Layer 8 of a small transformer language model trained on English Wikipedia (12 layers, counted from 0, width 128). Numbers have three digits each and are written without spaces.
A neuron's activation on a vector x is SiLU(gate . x) times (in . x), where the dot is the dot product.
The model reads these tokens: "5" "9" " until" " " "1" "9" "6" "3" "." "\n" "\n" "In" " the" " late" " " "1" "9" "5" "0" "s" " and" " early" " " "1" "9" "6" "0" "s" "," " Kir" "ch" "her"

The vector x that enters this layer's MLP at each token. A number n stands for (n - 500) times 0.015.
0 "5": 446409534432515546617485532432527373558370525668403324468336398459422415323418543411395603449492374588514546462500573506541468449463521436354538360339475488475509536400345501493564439475527445478528484535437333485483604641406404462433477448280474563511490518671458337456470428442545539521536141392425592448462633532503475527239510414650583630301513506773454434488410402600505606552433
1 "9": 467402526429524548616480539446527375571371534667386339468318430456426438323407546422407607444495371585529535441499570501541478452460523442336546343333477486452502533411348498493572436475521445491522479542450353492480608629408404460444476433274471557511498511658451334464467428454533534510536133398421601442452634532522486530262519419645603631302516507774452429489401409598506613550440
2 " until": 433430558432516531607498514435515385544386547631399312473351405466393433301427536424412624484508343606527529466502583515509491437487507459329536335315474474484503507384375521485590441473534458484520471540462331502493597683395400465437447431296496547491485498647488356463465418452565537512545147385444567455492669523497503541246454432622618602326509495780440433472420369592498582537423
3 " ": 481371555481481473590594518443595408484335585493462448435371560532410389339468508490506598639578570595563488494495510663480482501512472370412531402298478396413577482587358591581556367423437421621439509571498302373432525495485490470536425404354498478444438429604453299456397420517540562513611333348447613650437575580538569473433712402545556482342491610899510427441463448588330539547513
4 "1": 563340488426401501607623545454471523523278499685438478511365516574378436406602458566631562549617477555600522549473450609528572486505549300330568441249444382413536440621261640495546440516542391638588550530383340361505598427623518477527390307302515619526466431535389269452470393461511470517536381458483616630344609538488531572428666419491523412399490624702436436526388562513375587511435
5 "9": 511396545477483443703629487508495479601351472666467435469309550496463525407526462424555668576621549528607502527542394579491515539478619391316616334374456462375546496579315571560573403502504323607666445542416380440413619432491515455516478359255449590490395430527399292365442387455409502482459258390488604555415544552613522397490590403509680575306524560709404425509397474588447611530433
6 "6": 593315640571412350697684395493493488578399516758445560493400504513414434410510572399485611568534450554663520552553480551436475702538616366346614404511430441488482513621298554573501433366488409529641430519527429504426581361509488455561429479407557553565562525491371301356512470428397528479576314366526606528435541621593418411524635295499576514368467576687474613484467580617454634687462
7 "3": 586343587525516456631602421385455596538426588807353485438499531535389505414589544469558606587447393537627519495474539582541608620527526506446702365448407477394498437668366437707433528475440454548557453480416353437417559540525443487533381391455489584544539444558453283426657472487650513427643234453480658424467548551554495404505642299608470420338515572683544574537387558615541526554447
8 ".": 466387541440504550598464513419480391558395541633368307462338406466421421317384549431395593434505343596533533446484591505521495455493506447352537341322507491474527534406363497481581411477541455472522461545468334496487596684435371476434460430292483534489495494643444352466450448442561508497550134385452569427465627523486492521251479453632600596310507485779461448487414391619492577553433
9 "\n": 421408537411511561552488500433458406562389546598367324481295406444408438302344529418372597403501326625494534434482597522503505410469515444345527385312481483492528538345410528455552414487556455488542449570474380511505635687410401444429475429328496537457500494659484394492461449443561498514542162358445543389489637511459493522228482468623627610324513478763470466468396411585498589574440
10 "\n": 504397550429524541618516491418483427514416551618343267473357417462472411332366506429360592453473355524490538445464609515518476434558518424349517317334524522502547509357408515529544404476474442470521483564491369470488640693434439491433411444266465515452515465634463375466391480421600531488553133395456562451460607534471565502271497490645593561331507485800430466491474429604533596485468
11 "In": 568337530495421471678532550480534444537417507613486526455360543543384431293495561527617653681443502464489428440550573497473477511589524410335505409318598370405513532513458568603519379531561396575369516579486401530403518654395456581484309413367515530427472532571488369364488482485591555466639211367526409657308681546504672434484522422556548583386497599693404360358489437552442670510454
12 " the": 558421578434393440639457542546504452619419534557435677427346611438430435412568490547434620593394480621563430502519437555412525562563462381431565433239497468492396441593494576575485415488590493473536554461489476398362502533498488591488426370414484469570513524570502333341273510526556398554558148407558560586383779565499641478479494439511536508302559535695349349507492443586463568587409
13 " late": 538608523435446530630476509561482607621406665523504645431362484552547341409537592546557642644476463547515466505616548606505674546604527450359608443259435362420417481588592635601544391503566555501463581517519444355436579539476579634521501402454344678641525482608489251384521522541515478514498254392510475505456699546567605500445554458519543469417524600779420399477555487606421707511402
14 " ": 575580611367409460556489470506489549628361656475495538296349480538507366351495542448444613597528505645542454481514473723442529539475438470418579465291458464509538542632452687530545420491466536547461598578570477358418461383583498529507511476485439522618502504564522398466511434593518468492667435359528626547484501602564605462395681495605565482406560586982439399488515413553390597449542
15 "1": 611469511337327466580540539479389560642315583656438539369399450545432378362515511481591603598569483577561491522504485674485581452531541313288648493188416414456504491633331680484597450541586456553519691498438369355459570362649522519441451396494491608651530519552458308485532382517456393444559470457540596539478526528522603531396617493524548461394515585762363370522434551505498680384426
16 "9": 564502516384383433659590535526433609696396605570491528458370548492500501454417481415520740667610597541629471552538394669507567458525641350240735440345489521451487485532338636508634421557532363513563558581490423377373500385567562527514514436389466599640461532546485258400532405531367445401435361431481563497446479500629603392544573528523640536400463534717350384519463537537517719441456
17 "5": 553422640496387397654574450479394614639431641704444599487448474479522413437493576397445671635533470635590485561581521689461479539592648339349726517415442511507505538628314630576491480510565580499591564545509437389384496312592553547539469578555564546675635604593416252406611465511403484422524341463474600480472489577616500445492560396614498554428408517704395529400455587584503686643449
18 "0": 664397612465444487576561507447507661574403666605367508372392490493534451401508522478539701551404452678603553428526425667563621540638580470431654453399470452430512453677276435663428529575591545503521488551537472381344441431544463546526419526504430565646690509590499274489707505568568450397574254519429699464456574562495590426517515465565489458401482547693448474435440491602575681497447
19 "s": 647486547540533482544596465422502568545417665636446518317482517485493422324454516427481650586479411634611501392615506601518557539622563501401674349399569433448576483668445451594470455543570521521465504562558358388399570634488429613556359446384444577582585511542445376512656493500552456372635190503439549476434562523516611440516330429529482451347482565781454469477406630723596592498443
20 " and": 667598477503371495562583415598479552502371591636444562312476749474415405447598665525480671667464412554545515502530465622580592550761534488456591321231547397440549527645408515455545381583452472500386386492514497414423471630411452566457345419507547543567533627497470323459578517545609610475615390427356558524425744568454617481422325452481596572463520416652383422461464372614485631535503
21 " early": 586604454471424490617594532633502575637384575621450593420394663565438421456491498585500604624549459540509454405614465626533707578605490544378624368316546362394492489656551520580522412487532525550541518556539448415364644583440511635467434448362339635564467529569523243435531597531562541564513222443482520494408719541495589446411399427559619523452568615740395483419556507586455659543422
22 " ": 573550585379426504598585448526451512580362605463491560337383587523446389405530578458389556597584470651595444504497516746453571603468448486412577424320549416480571542676459646546528427506445494592445516557570476409426477399547430561514446445419431484583472505606524402459504474559566457516714447364541657585537488603510606438410613451593600537428597597977424499446503426590367613497529
23 "1": 659462472385335498605604507516380498605300511655440561433430514578343394313592521427529519550652458574594453521462492714508631494524514352327642426215464362381573526651295676527581457552575452599508649480460364447471565353603451535470401385440478561661504454575455345500520408475501362485590501458537648565475543527528579513399565486489609518422570551771386492516423515524510638398431
24 "9": 512438485395369459689559518559420638639399501600475482501404661458443534470463434344527642640614592486658426428479426645564583532442659422261668440398532418347550553561316632498645478552518365548581496541526418434415566406500530490452484312309423547533490474531499243368439447364381482477531358396476573537483482532532540351465500502503698593421507513793427374507460547584552661458450
25 "6": 598384649518396408631536352507489621562447585676407650483500581469386460385484554355435561631530415621674423586550474607448546663531588349301652466425539459504428522617296615565524508434539465524595499502567510475407492329554475641487403468415468448644589556452449237387608462362396451434590379436485622469412466589609499399436548376530579580435450542717423597497411635608480689653473
26 "0": 665384570459524503651596430444508637563424597649341551382424591486448493388523497430474645572483421649626500485480464639545643589616552532436681409431478437396531467630288430680440567510486488532490430492494427427294428485550392621466348493465400565640617488620510257512737550455599417467598244496423670427432487561486564469474511408525506516431515536733426486466419560571517605518438
27 "s": 592454516546491478594628447409505547530417605657420504338488584485413438333441475411453604552502430648623478438598504608547533566610550513411656339434587419380571506658439459615519513496539538545452519522513311419379564647467396639512346434353448549553553492546475358504646512454557479409633168502449571466435520524528603464486339400521495489371512534797439501487429648697613589517438
28 ",": 525374498513476497641608519437529509541477498626429431436520530534397419328389461505386619573527453602604488336593552545523503485615594481440592340342644444432567484494372470551519478510565469560515467498553315428439458730487381691409400432387540484574492471547458386467494548508600498417607175524499550617389694560468692506537389441511496486416465474808459392502451550735530594555495
29 " Kir": 460535580497487476530593540463521461470425425509318663565444569610451437409463648618419427509489556511531469371567497538611504501512533346367562463472571408446499405507303579543519350462517479579416516594453300326475539508400497430436427476494518355481423485570471458459519566501424455535491093431418703633324621590516594472598646450550459483501443512807489387495550577678509637582479
30 "ch": 519533562498458586657598464448499565504346346496383486501507694560540507341570593648603408480279456556525548491581521556553471618381557410447496417534432496449465384521281537523444353511625478595416525426492546432447521447688395401400424592471482498428586479557440425471568488618383545479431108419435460547324520415507681465639573520581449588588570552786505420488417636527563393474438
31 "her": 411526614411419509672663560363360467549353415506376531447582601612613404363494690586537397460268474575517542427557571738497463511466524414449592448527583455442394361590369506530462423538468429529294522375499469511490500519573493552421460546514507489525504565595421447397666482689449487430519115352542546534443538430588600483661557476577487492566549623684544469536528586523656555436452

Each question shows the input weights of one neuron of the MLP. A number n stands for (n - 500) times 0.0014.

n405 gate: 464591490639333364545457330455544414635371402449450419556617491550301701559397363284548500332485473524506527749590388587282552357559359368747522405432509597488549597355387598569584530556443576606463524407674468561540605497393649560429513793457494488334448674447583465557405343570449326432569525418554540582454459546539462446494427352385349585657585456622466405540466456457393509640284
n405 in: 402522550467306484453554533544552551651507669679627481418400500438365669659459416379610434435497618374670437572487457214474599450490598506553487473383383427377490560585580630509215519348620359621616574252468364617506470369343537406342480480438494487622513311520307500525429568465506552684563435450453204375490480372506610468258617584572611507542567500559401647249412520571618446321446
On which token does it fire most, and how strongly? 23 "1", at about 3.8

n228 gate: 595616731405442562459625414311558515452389515515639526700302560520494497560320379369526503470557486591569564324409520474530565318566476561636500534506313651575384423488616578524557468497600506657713571447473565460416237548536520509467725376585577663324435453543527447532473727509488600551537618519462482583458411372375348476611591500533497686440645724497461470548582497638564296594399
n228 in: 671347566513534553549309474559442362563416490448625413529551538670365409271597538497601491459626567231396441395561579657439531616325407229445510311351624491652566612478619442364643580576528509603256688623500565585465357478491543435604536615490550247522516676651478484377579475465515471459548487360618415267535464550326608429765475449628388571449437462339447509500487448471490522497544
On which token does it fire most, and how strongly? 26 "0", at about 0.59

n475 gate: 329421521452477454399427589451324424430490541575452464392463410458693471466579476629425657483636586477650376540375372448480440519332415428606537654235631513507530644337444413389591591306683536500313520454386462656305610626374523477637390605574385487350733373320256417484590353411416530674398369411379470626433335659577293533419513430416379283670500561476338543456446377580588566433757
n475 in: 724410497633676424476497450497320600481457493537494456293432442593629451533503529506465484579751500652435494480310432484428284394669520342427591500562454375549410379462558528401392535506677220522432481481464417554591413387523359787254523474618417494642554516661617642509574707497654471510510382293494464338389370580500403274405293536768452602614429493566551545441556603383540426415442
Which token does this neuron like most? 8 "."

n342 gate: 441278544465608517379674634603586503384445594599516481494577454489460494594287517410577608649427511658591567486443492591514486495523414425596337468577489458480402433483598473366460478486497517483625692672500567521574456562599549735483602411454709648525276425494648530415664364503395506594532532497606528526551488292624565506459631662434575286452573457725475559583405535511483511517579
n342 in: 616419516382617618491665395393531551392550506472421479448652418570401603323580378485568642418668462500476527625604506674411632617576537544478570404579537509361548568376491322559430618406465587384539512512616506509467385518521395397808298601329536619340390406319533522553458612542559530673549610329432409562552366656544363545609583443616426654612551582697608512567610636461401363402360
Which token does this neuron like most? 3 " "

n446 gate: 513611545530375600462372449532480513513699683554840432573649629528533500556477517549397700573477519390543355523597431494533562519520229455452556554334467503791376539361431643584400510616658418572606313632247449558789432585470471420355646587423811344572682442490649606529431454349413457397493467449578470345629619533564493536474510483643432601609549567604431477453587392493584331280546
n446 in: 566533476476341595333450483516693736490654600483581520415426497609410550396493453487380729446407567454490520635628641542463507406456778689651628294513598566587573582543503429356614354473373547639755699422601469583423507440350387533460249436406401427580563634361420486555703563603559662544261436462592584456409386215513631641562638590534671364446437534391530500402510329752360493493487
On which two tokens does it fire most, strongest first? 2 " until", 14 " "

n90 gate: 618622355781540679743503383335542459629474627497658299478367506648371591395378564516598318487425545364579377353634575488526516491598352485428421477465595628383425540525469552590516577509571572431560578562360591362338611538585472488494445586309416481677665512574453635515638667500583494738574637373503503290437458431476392472389426478679332452668463468522428453270446490383603565695466
n90 in: 419564418595666443639368440453316711636549362423480410295545661641394368372409241334547460403616464507606483455535543567555602467641406557489386278665424510383625419631514602581445470479637507331617646423400454258483521476377374437305369559535735605466362446660490614547415558371713379376479490362510616412459306588421539399540635692510389563452578493253690548161445441668556524410524
Its three highest activations, in order, are on tokens 27 "s", 26 "0", 19 "s"

n362 gate: 483403608491569373472550597189362362424597549673534402461376423500453513586448461579529500595620528532521422560360379627285503571491431601436515470642464340464591456607553625526539626624486406564408327578530470568548619585362417399364409533655529380488337538575642528532456597664670554402403518555468568666503366523383311515353282459634593425565345599674406424581464467420383474578477
n362 in: 423519595481634377497400703497643765291336409442458654659399396512606480440488453519436485563509578564513353345487536390640609342528602252326513464658668506440606392604603446506585463484663516379572631549415568526405416641366409546556490481643343444547553399407569484454316384366570361538413513516291465327440494653561390432433324497484657401513658570513540597582510571620721311408460
On which token does it fire most, and how strongly? 27 "s", at about 2.5

n505 gate: 494406739396573417497289547436357601487433530638699401593500500601337500467377685519487442454493569548461682510288531590371415367345480593456619706526447445533455597449399310590589455441609591552454386621583567602648615676568522465454524782374458464451687631313697391554376618461557417556601378618625677426516594539554192632388510510381407703615445477483500656540596339559320332533474
n505 in: 626430325472392625517637455569660437517393479359238474395669382542406453585606585567559582436440371618450503357357539556619390536365490464579557341561470543554547738526497542638679474409408473473413363467541479112568219704413321399560445541507566500567358549698342615281236366460507635598438629625451658390449593410659208500313431658442450599550527446374577493578439497507551503483473
Which token does this neuron like most? 8 "."

n75 gate: 358468449433253414435513587590493231539564611503610577583471444390458469464320714616430462447623613621497366355510547510437487632693450420487493554569562349379393580497545513375526468618561370535516532436464530571388699666630491341644591427543526442428388474444493442291685591510265240598417678493458745427428443510380510513475324402516503563405613655520633665464510463362533246794600
n75 in: 578621473507417584493568436319453435359382598490532648290348315437369570590620460529506390427422579436523600590520531224447490627368483532676474568246815510394399568439412452335361414556452523490563418571397645835490490353539538567421507457663687432484714490410319483577556520497372563616672394331568503621695588324548616610638542428560277554421497433487575529450463312398353445407562
Which token does this neuron like most? 16 "9"

n168 gate: 273475601477459561618514448349517542421485389558459597353531543385415433471264448599428358414503424439480692534460476419509466527517555406444394506557643489594520360400692552508609337583500435433563390739317529677572576576622522442480503365474581553352609456630435399619293440571533405577471690371503585471634515460588441556561453420603425477560649555610396714443451454526552587555393
n168 in: 523559582699554581668497385481497608628422486439452465383609190399579584467474556415490584394651427571356719596443767471373572653447530577527642534497633523642549435616578481484629490516400477458530271622503646565749469572467532366595391487603568633602594577955480702535392536415484407675729563544397408564457466369503609506394591579510461594329666463631526533443427453573379458300507
Its three highest activations, in order, are on tokens 9 "\n", 10 "\n", 8 "."

n507 gate: 474451279765552380541362585715577513213578445582548510460407566408652532620258490589529497178520506484536532597591494413413352529280483448514737538417286565577589490494401510490593552267442586565925470523423524455397562550583449494603486540560617444497461438578454469616698553559465500620527594281614361432333476329619555565510493361617529223493366403578520434590503442626449510530480
n507 in: 664466657345607385571245353467473429794481586349493326665477470467240573363631698672324552645733500408474478439580276640500564442530488408605443313420458485310478396622504569526683367576530643646364368596347352272599672410338463349719481469580348534545612474508409579463383625553621656344388542765344311577747707496504308467717519557309634423341635378565436519569592485230693493546571
On which token does it fire most, and how strongly? 5 "9", at about 2.8

n281 gate: 667518577528455370519683611564428574718535589608485413291553549426432566624488428451581654410583467792506461556388441340456439327364678485579360373522634445265628491418521604464382551383527491317472442319416465404516615561549419560626306331441542597432625539484537612539607648537470562612478441475506710579444484472503283597461400568509582425519445447610518806581459424444368561350506
n281 in: 573410518654520503720590446462336450550485467370554468214447462379494648559645482538469575313623492552635575378455548417631301466494470489606624370470393581556532436506491562474527365591537713439382561466426482650550621386544674577421418503640598628506572310416509549429368532573549705547398491573636556590364388649457451347489714447482517656550590408584395415334518440532524668429506
Which token does this neuron like most? 5 "9"

n109 gate: 555445367554535545558493561765470510340497568402608436280299559481589556464451639559414513557490288593539584560553503384503340484530260455473533463487500383688409403390490538326298586685317268516559386725460358462238541379228344532520517477580325416359464465470385675395421559444436493404631733368613539503431439552411514413548387589563494550540633656430458311274547698437426542457461
n109 in: 489754438401399511299404420639662371626458236504786427429399522532304401564522474456500376537570603565563583650410564761372360604418451500378556531418593324418393537518434532489489583496257544573545581399597198477717634504308543384578370556586649449678160380643537461450530463412283493429356635389606604557459496401299385482569405768755526489381412399500305334624293655507322430309702
Which token does this neuron like most? 22 " "

n288 gate: 652347406473572615385354545503378650487528562386445349350577450304557417601179476689379392395557481559610523300385433425439510354645432680469524407534534540530553616346533396523372529339526600553688397516635735434652472667413581425577279493486345593701589336469500423513500433493618412497562595524303336301520386607730507602601645564470530572550696558538693497388272534540681626503517
n288 in: 773698373242520647413604518589550597469410529694557558603511619487472391525590564604435517758319786739587565429571443346504649500359553746680669486722486445651587455435594406445507422546503420441584531493641612427613504601570409674357633351458349448493469500593546478415312287455391429542575429705517374446384248507517420421391613283595545240500278627550535438351620614458546624472455
Which token does this neuron like most? 19 "s"

n289 gate: 398397440586410251473460453500541417514275693408636396450373442353431395398434488377382449512503492483419539480485489506781715525439386542583454556578538537552517432511520522429352548483585652711289405570378387422570536368385458629486464339442503346584452435374413311475348491575424477343346482539608543273520619549514557440480526572582497491419611480427529577462599574613600548649483
n289 in: 607454464356580509327575416580533544497674575401291597435614611643302431524578541497659460556616464466445397497654422480470433650456426477470285644550473581462587520348471520618579554471423419563503369529644575691574355483410384594456476476621555688523762646559532394565517369407375468512536465467274626431515539564537391345346595614476382286538442465559552532530352602494610569509497
On which two tokens does it fire most, strongest first? 25 "6", 18 "0"

n118 gate: 283467403349520477419641651556550459428410569505470472576560505416392494354424523472600601380546361503562500456398624576537539280555529477553555479534557554580661495414492495475492470575515479367314377462581596616594511379287435540544649458596497490381472490618588516658580368400334474495458351543477640363443625505545340503397558541570426455355559542484503492484513526560621490482436
n118 in: 320392549524523688601430446477446512462467512727480754602414589446388541485416568553408425437629404690732379390419542601428579414310560385467536600521565649408611427176480574396473534450529350497562447480473415451417454418562486689456488464357355456547526523527391604256585641509624563595530488582514408584586479611486378512494439465434552521663450482521406444634596265500500599613485
On which token does it fire most, and how strongly? 9 "\n", at about 22

n73 gate: 497707529384475472391662509664526365463552529486519530460636537424644527409408534520486445531531614552593334449372554472606478489528380500564500587489472450486419381464363435486403687596641609369559368605472433559477430542579175412483549637452381439531456602540576479448506709609338369545497392433381531610483599424426477608461456565671444534545419726543365438634297526381589592420450
n73 in: 295441616582472517643409637542564491261579606538563534668554583763511421474554454655511575442650497483622469477367563397587435577408567703365457565595604407500520362296514506517511386609500633458511562483440547349460524500670445375423626656569550461472416472549554568514474469625417448474468439647601243541337344460307509489647550489566514494526339399596593528633503433557485517428489
On which two tokens does it fire most, strongest first? 30 "ch", 29 " Kir"

n293 gate: 451439620461592552448512597575554474509503460300466460324494328579485677420474485643721598637623517581524422288327503537521348457651578448612396567476381515459459439595447620517402382441589544611503529607363439604613680427482417692606333512637396529367512367518470592463509429438491426364479575561509715651340743450654421390471538562420619518462591455509585535440428729500602395539666
n293 in: 592593638649556512352512543369417386286525572562351379644221412407479435518461405605597405549599427485596264491353465512286461553527454491329293544479530667609503357500533515402360432282598497625561596591439522359570406536578535491479587534485836396400542589525491465526470476563497555445556323435571476432436565467345431441491435497469399343576608680482293587485524426458602592601626
On which token does it fire most, and how strongly? 4 "1", at about 5.6

n77 gate: 450503475542569557225487643537373490527469598611297643524452490471568427401530435544266616452581448629645560411445526583473493634231421520503609476565719309473322590387544408477391649568533503547384480543466978623630447507547263573561455627401567423422574331579398599516615486527332514520681442409646303320548269385625542550507257422555623521568466514486571460486212514592576373596389
n77 in: 597636562604602514515444396400432566378432507457503517589341496399444635376458294490544397429692561527472569639550594534536535497595461373395443666422394403398538427479626547641663421588658598514299615593422428442288515581587255534493482525493569840461334483539479423258598426458609858401471404482500461500588442273293587438572607419518396586218215326310552790536593500532414625233371
Its three highest activations, in order, are on tokens 27 "s", 19 "s", 9 "\n"

n415 gate: 623458567472565533265530437437540530339547557522594476614460665365348493386494642548506566367403482554415464688540383533373555494570593503434564616525497428445530542494385659347297482454557518509472442351318525427300544467600438387497503568361413623466629288615680681414640543430518540442310512833509512609402676627636427617444461601355515376436497528553727533494549248488428527426428
n415 in: 484418351500478680576336666581625563677448507425558634548529771488475548407384513610562432410339665435497543500500482491465361568819416553408545484318487462494550538456658396597654525656556648525650563519407451556548316500712435617541713603484350434221453478497500331444649370591463378423425577484525456403695569547411513622438441538372494558344522577481491620478641591264675691465447
Which token does this neuron like most? 18 "0"

n393 gate: 680746619491481592366568494584506571514535568447412307402325469437375326359458604525564517379506536414472427497581694634483684558400329475606411623497529542425492562500305453458486511497584429477388460322537427545635641253455503572414426436405441413571517405462323613478301491452453440276593425494534577459506600526459571497447536577373581471609449465544537744445509555466308508451463
n393 in: 309614558245484363564595483547472578539437382500470478418539584357366428540528458589495645421539446514338423486741430344503514454525509527523610575444438555205442381470433435558554609593437497508604444579588480488508448746388543574410520537350390423436525377460688558525570357383505455449471449382637534322430376428476486412410594727435445480407553480432550620446616371382454423463522
Which token does this neuron like most? 9 "\n"

n50 gate: 717574567401450415376750570576569442439387427394463386405503416308439479497404282426566592507539547405429538562484355579369468297688546717540393354510533640620430630503548528452598544468825230344506580478513530581396377397545578519400690516272475455358490560431510325557648523516531340438374497523544400338451587407563537405302614280539408461568379395582676397539516322419645535471503
n50 in: 583636490443342586280536453423484539759437621600277379319601565463750291477455493616497439464506497672571557592480522589596516579693493554530392413536428545644526577446390362497493465559223633355536694421323386507507433558753361430601383457507516391360375414235490730538601507426402411464510618393570318623500329458481540590370532542513586351598374467536397481507447387480769526477616
Which token does this neuron like most? 15 "1"

n347 gate: 382590350374598440615536508406391459590254525452517601448559635462524550525437354400464428416546425613556565446436477589443561455598450507477448452404495488507401580474415398471300421453409495655495488514718608574424520390537526593578636411361553464588630550500478538481585373454414468490518426429526615553507407573362434558469565510559531570480629443478600556374592518431532597641481
n347 in: 605577536427458601369420421717358406609576568476456640602543388621526337488438648526570508688517415436554464430546618421451226655373552433583451515350509554442426492562440514441408556428329534438391580531422479536552473569583669600423269387462435358431443584541506584506486500625466344425286326485494437459465453303456355579570542494399534652385605483558620671410483529713561562555489
Which token does this neuron like most? 31 "her"

n431 gate: 579451471636341624481387497624537546561412386547536443350506506479503437543540310479425651609475470331420542544450633593369546586636218509408466649460581527751518658506378494300196485713352445488414417587578497689488306448414497392522513447525361686463509527688528526350586534589476522519569478386588411591621570677378322633407461373587542594546466534569365494640419528370396576640561
n431 in: 347617516286297494626651573552386500528369503513416409550441522231497497484568318602672549544618464482553479456487452384390444524431683536494459535572541482531491457659602485589356724375470624506419450555535766422346539605515226361497356431519411497366491460563316438609618435648352660525669437593433484455419506457587545567555509450657436522247488484329534417516733319500484383443380
Which token does this neuron like most? 11 "In"

n38 gate: 532595370588519306577535520428341427350641477562519331429503731402427527629453400522606434497726264219526537497497472378529335713442484547503436362365484809410525541481665747619410379619469703528394627553355461497487497564548463646618391574406481449427424569542564364503481481675559361452552597447456519552767460532478589525494626478416487523510671494480325354413328337600552513429535
n38 in: 577452469553478311539430683504364504363611351553428464410537679571433424627471264364439496583485282384570489477297596565508500626530406667492478366586642691668482646467559697515436308522525703441355507224500504539500458311363500645626251651391343302218449522216433353576322403655757380586412489301383299591818561474432635416341613478380635330522596485625345426451526470758489441451430
On which token does it fire most, and how strongly? 22 " ", at about 7.3

n136 gate: 449327406487469544520391251497356275532510437626456402569360614702445503546586569359654719323436363399400497539713646427523684550230556364607487500428415372493603541570384378414585569422430626554526503506539533362699577461413465380555453421431328490723548595371302321462474688555412598464248611463497477460555390313550483475459401506529557625305529398457503359598493593594285426415442
n136 in: 447407556353611651566732318503551573274593424448671529639248433478573536473269682427370336666307494438593516486473382359293414510705507523369507321628659609685341421434530503493399568366428710708503314490382548340483414473583532425590655402736579586373348402616487256529490467327529368490668520521510446627513510500526413414624526453645447602537503632384556560463493473396640612581430
On which token does it fire most, and how strongly? 6 "6", at about 7.2

n204 gate: 574537468366354479737720545380623453379615365417657375424397372254466426481417481342561341386615554518360524484582315479424565391578538570622597349626579549368580316320568470463292664437482429537550562570487629403465497444565430637416342465544610642463475509446644435473481500633543528450503604429402584395494497401524658414390420375658577487387392326306559385421484261550666596424593
n204 in: 604460804597698367535419510550531666500497507545369397421592336334551351373436586564586540558503663623608483411730422713569679451462531420371397385442548664449554383463618667460455573469470530554398808530593710553651570300561335629469398555600440601575456437621367447500480639490348455462580469475300367563712542466368613296560647449661584486435396442223547446479528413578396819407487
On which token does it fire most, and how strongly? 18 "0", at about 2.5

n79 gate: 685567606538358139668310246563401620582539283604304434420568711460380395629392363533496629367500236584388456728413486588633549536662553412519561477674348526277660585570396587559693193545364354378383668489549543269508760609534445526308608523564648474275515438565575539515317417556507496356415660728485474435572523672460333626474437402701537707553374481339548455637500373342511630622589
n79 in: 936814572492362448470576500468401581771525458350559341377459297414670439615504455363323456459314488290379369488344333710484657578626554571554496450288365508484846368544512629608643338443405343420374375555361730420471387310411590149545475615578572320630500682665549534488395618343725516435400467538373390338361496323551441616302504407676540450439616365616403593767344156602421596496637
On which token does it fire most, and how strongly? 20 " and", at about 30

n365 gate: 294537441650573730272618506463598429534609471484485384535387500329512450380497604500357531554488485341279448421333512476367450461450325473529651664356412478685577632417354515586541476726570578389603360537528503552484694584528455448594371497462445611581478335567312692530500338441457405249724528516426559637462674633509400543439515406484549376456549570468522537304601506647481383661599
n365 in: 276355431629446599627448439448436208594496626417453548656532696386517455444438578282565483489542443285503657398641313483635514588507166480572630504265489534651407631668361746551500333535421566459482695497447550297440619841465493422605637486563421452259517561692507373480549709670486422363457366536483521425619558413656305448306407517415452504461607472475635514376603375616578538355528
On which token does it fire most, and how strongly? 9 "\n", at about 23

n387 gate: 602449453457569329584532761611588471693523357424618623415519474506490421692430562350437589415481267481329658454624386478464696625562520465533477347542380564623363471443631522497578604471715397436545352431415543490487470442555628670645404546650408717671360528635610547393661484394396386591282617507668674576412433580347577468547484497591525572396490301530513516412565467587470784484311
n387 in: 555483627304612544660490557603352441597475281471564599698392500346545329665583496448314408391479564728573663694599333296405562446437320609622630410472412452346455387596652429534528486486514691552444445520349453529423514299361588551545313638679233600490538595465360359514455653420351486553464549622695514625560647365358460555398428591644688539594314366312645379521313454629507579306286
Its three highest activations, in order, are on tokens 13 " late", 21 " early", 12 " the"

n381 gate: 603556523474598559487541623481478745547458458594653438555452506710664453723531580676383404452324305593418509503462315435285478619560523481568586493471541744494484391543509524385455478275413431500335481559506526642420458481431448321734500535426659450348668621581411559611257459478358344462565551513500620345618487550503340500546659592510637558716425465448500465327526448465548747631541
n381 in: 583388385593601551601703743318579642271364283753340490457526497376642441490554536478484637300713603687426456471457516541421616610464477411433471477529569446510246439525600581573575664607487381436545455665552573625621681458322535462529553385503535561422446411371334628579526429487620572340682451620576403397379667658494413325563455701431439378627420434536432571300434536474632478562497
On which token does it fire most, and how strongly? 6 "6", at about 1.9

n416 gate: 554786443544315245376482434446429393503525263553405608463466463456347513472452432470700491574561444635610458534423579623457473595426466401557512434500380464638488624392482609563583479491434497633515485407522446468336642622503515515512557531398524503754452467481383557333271347600485509543607587544692767425349412482565494419434455426525331385282430422344387555317481519608419539618324
n416 in: 343591353418467476411491475660481601494500516481396569435457398521555530271321509436476581537353409557711587457379424599388433669423500545345630513565565412432494334446497660467519449497650399609408399617283528602648446460589435578460411357491443582613467524469755615428650580442524463306481556453527432412543528555399471597494391586729428462700497370844549704531631412401453582661479
On which token does it fire most, and how strongly? 25 "6", at about 17

n87 gate: 614532530601545491687655221440503414540527324348447457315570465464347729447357532534430446485572622517457506526497636503336465690742303412461357458558573457439405312443322408449474472410633765466663546477634387506640548462503497351468640453506509471448526517403427485615517428506503550418491641554725633494465494468528422386483557425421514562436428509482442635441459435465524497339526
n87 in: 609500653706585368494741574453500673485429383549604438333434542509488218591473585473547526618610520377688450582409486535543721373425582582571603355449467497611435603438524425465518520410497640411563619602482623584660367428709433620398355527446606550491633526418398603564363497420380433313506385658491314307533475509425379521430762596561500512491545521457631476552473423389616456394500
On which two tokens does it fire most, strongest first? 6 "6", 25 "6"

n165 gate: 567471592626623494463552515448515459579729340446531511577391474458576525394399669427711480515515314477547463556512556394553398282518473534461497557597639477529456555391503497428515597444434523755288468265559669552435512471634540531365615512485552462459604388715391335568404497584760541453575399424388391461479385517324618307614488289435448458456610622494503421512506581370512523482375
n165 in: 427291565710598494506468494477407630470579460430494416554336646503426497572532707524416538578491603497464546497596548454443470517419497430595590531464485526402706436503509509272575627530602243418568476599233362515443607509562428514414454590542500503432541462201539302506379435364364353494397680430570625488667589450517672553477526613530500367586450509548556291329407603619685588398468
Which token does this neuron like most? 30 "ch"

n237 gate: 558438483671436481483445403432410507650265433389323417593539359431383581490536262422503551457298616500598398632556478369686500399467620417423391456457464513444416642452351525471362417365353516616523425439411551490754588298441598573719615520441497290484581439517592599554203507464567348437493662362590539617480540376522470590401397579381799557500753513673373653447354533576440296437532
n237 in: 493457601662598543472650435530412437831386500459481441558517527490426568486603537463454589592397558562413415653493465533327517513578265529804405369540483626635463559668477529348493333450323320546564513474534203416402445584259516618517548408669622633544523467640298640480350410493428574588641442452398597483685507623724236302556487305591566524436616374264637470436503514520613669666470
Which token does this neuron like most? 5 "9"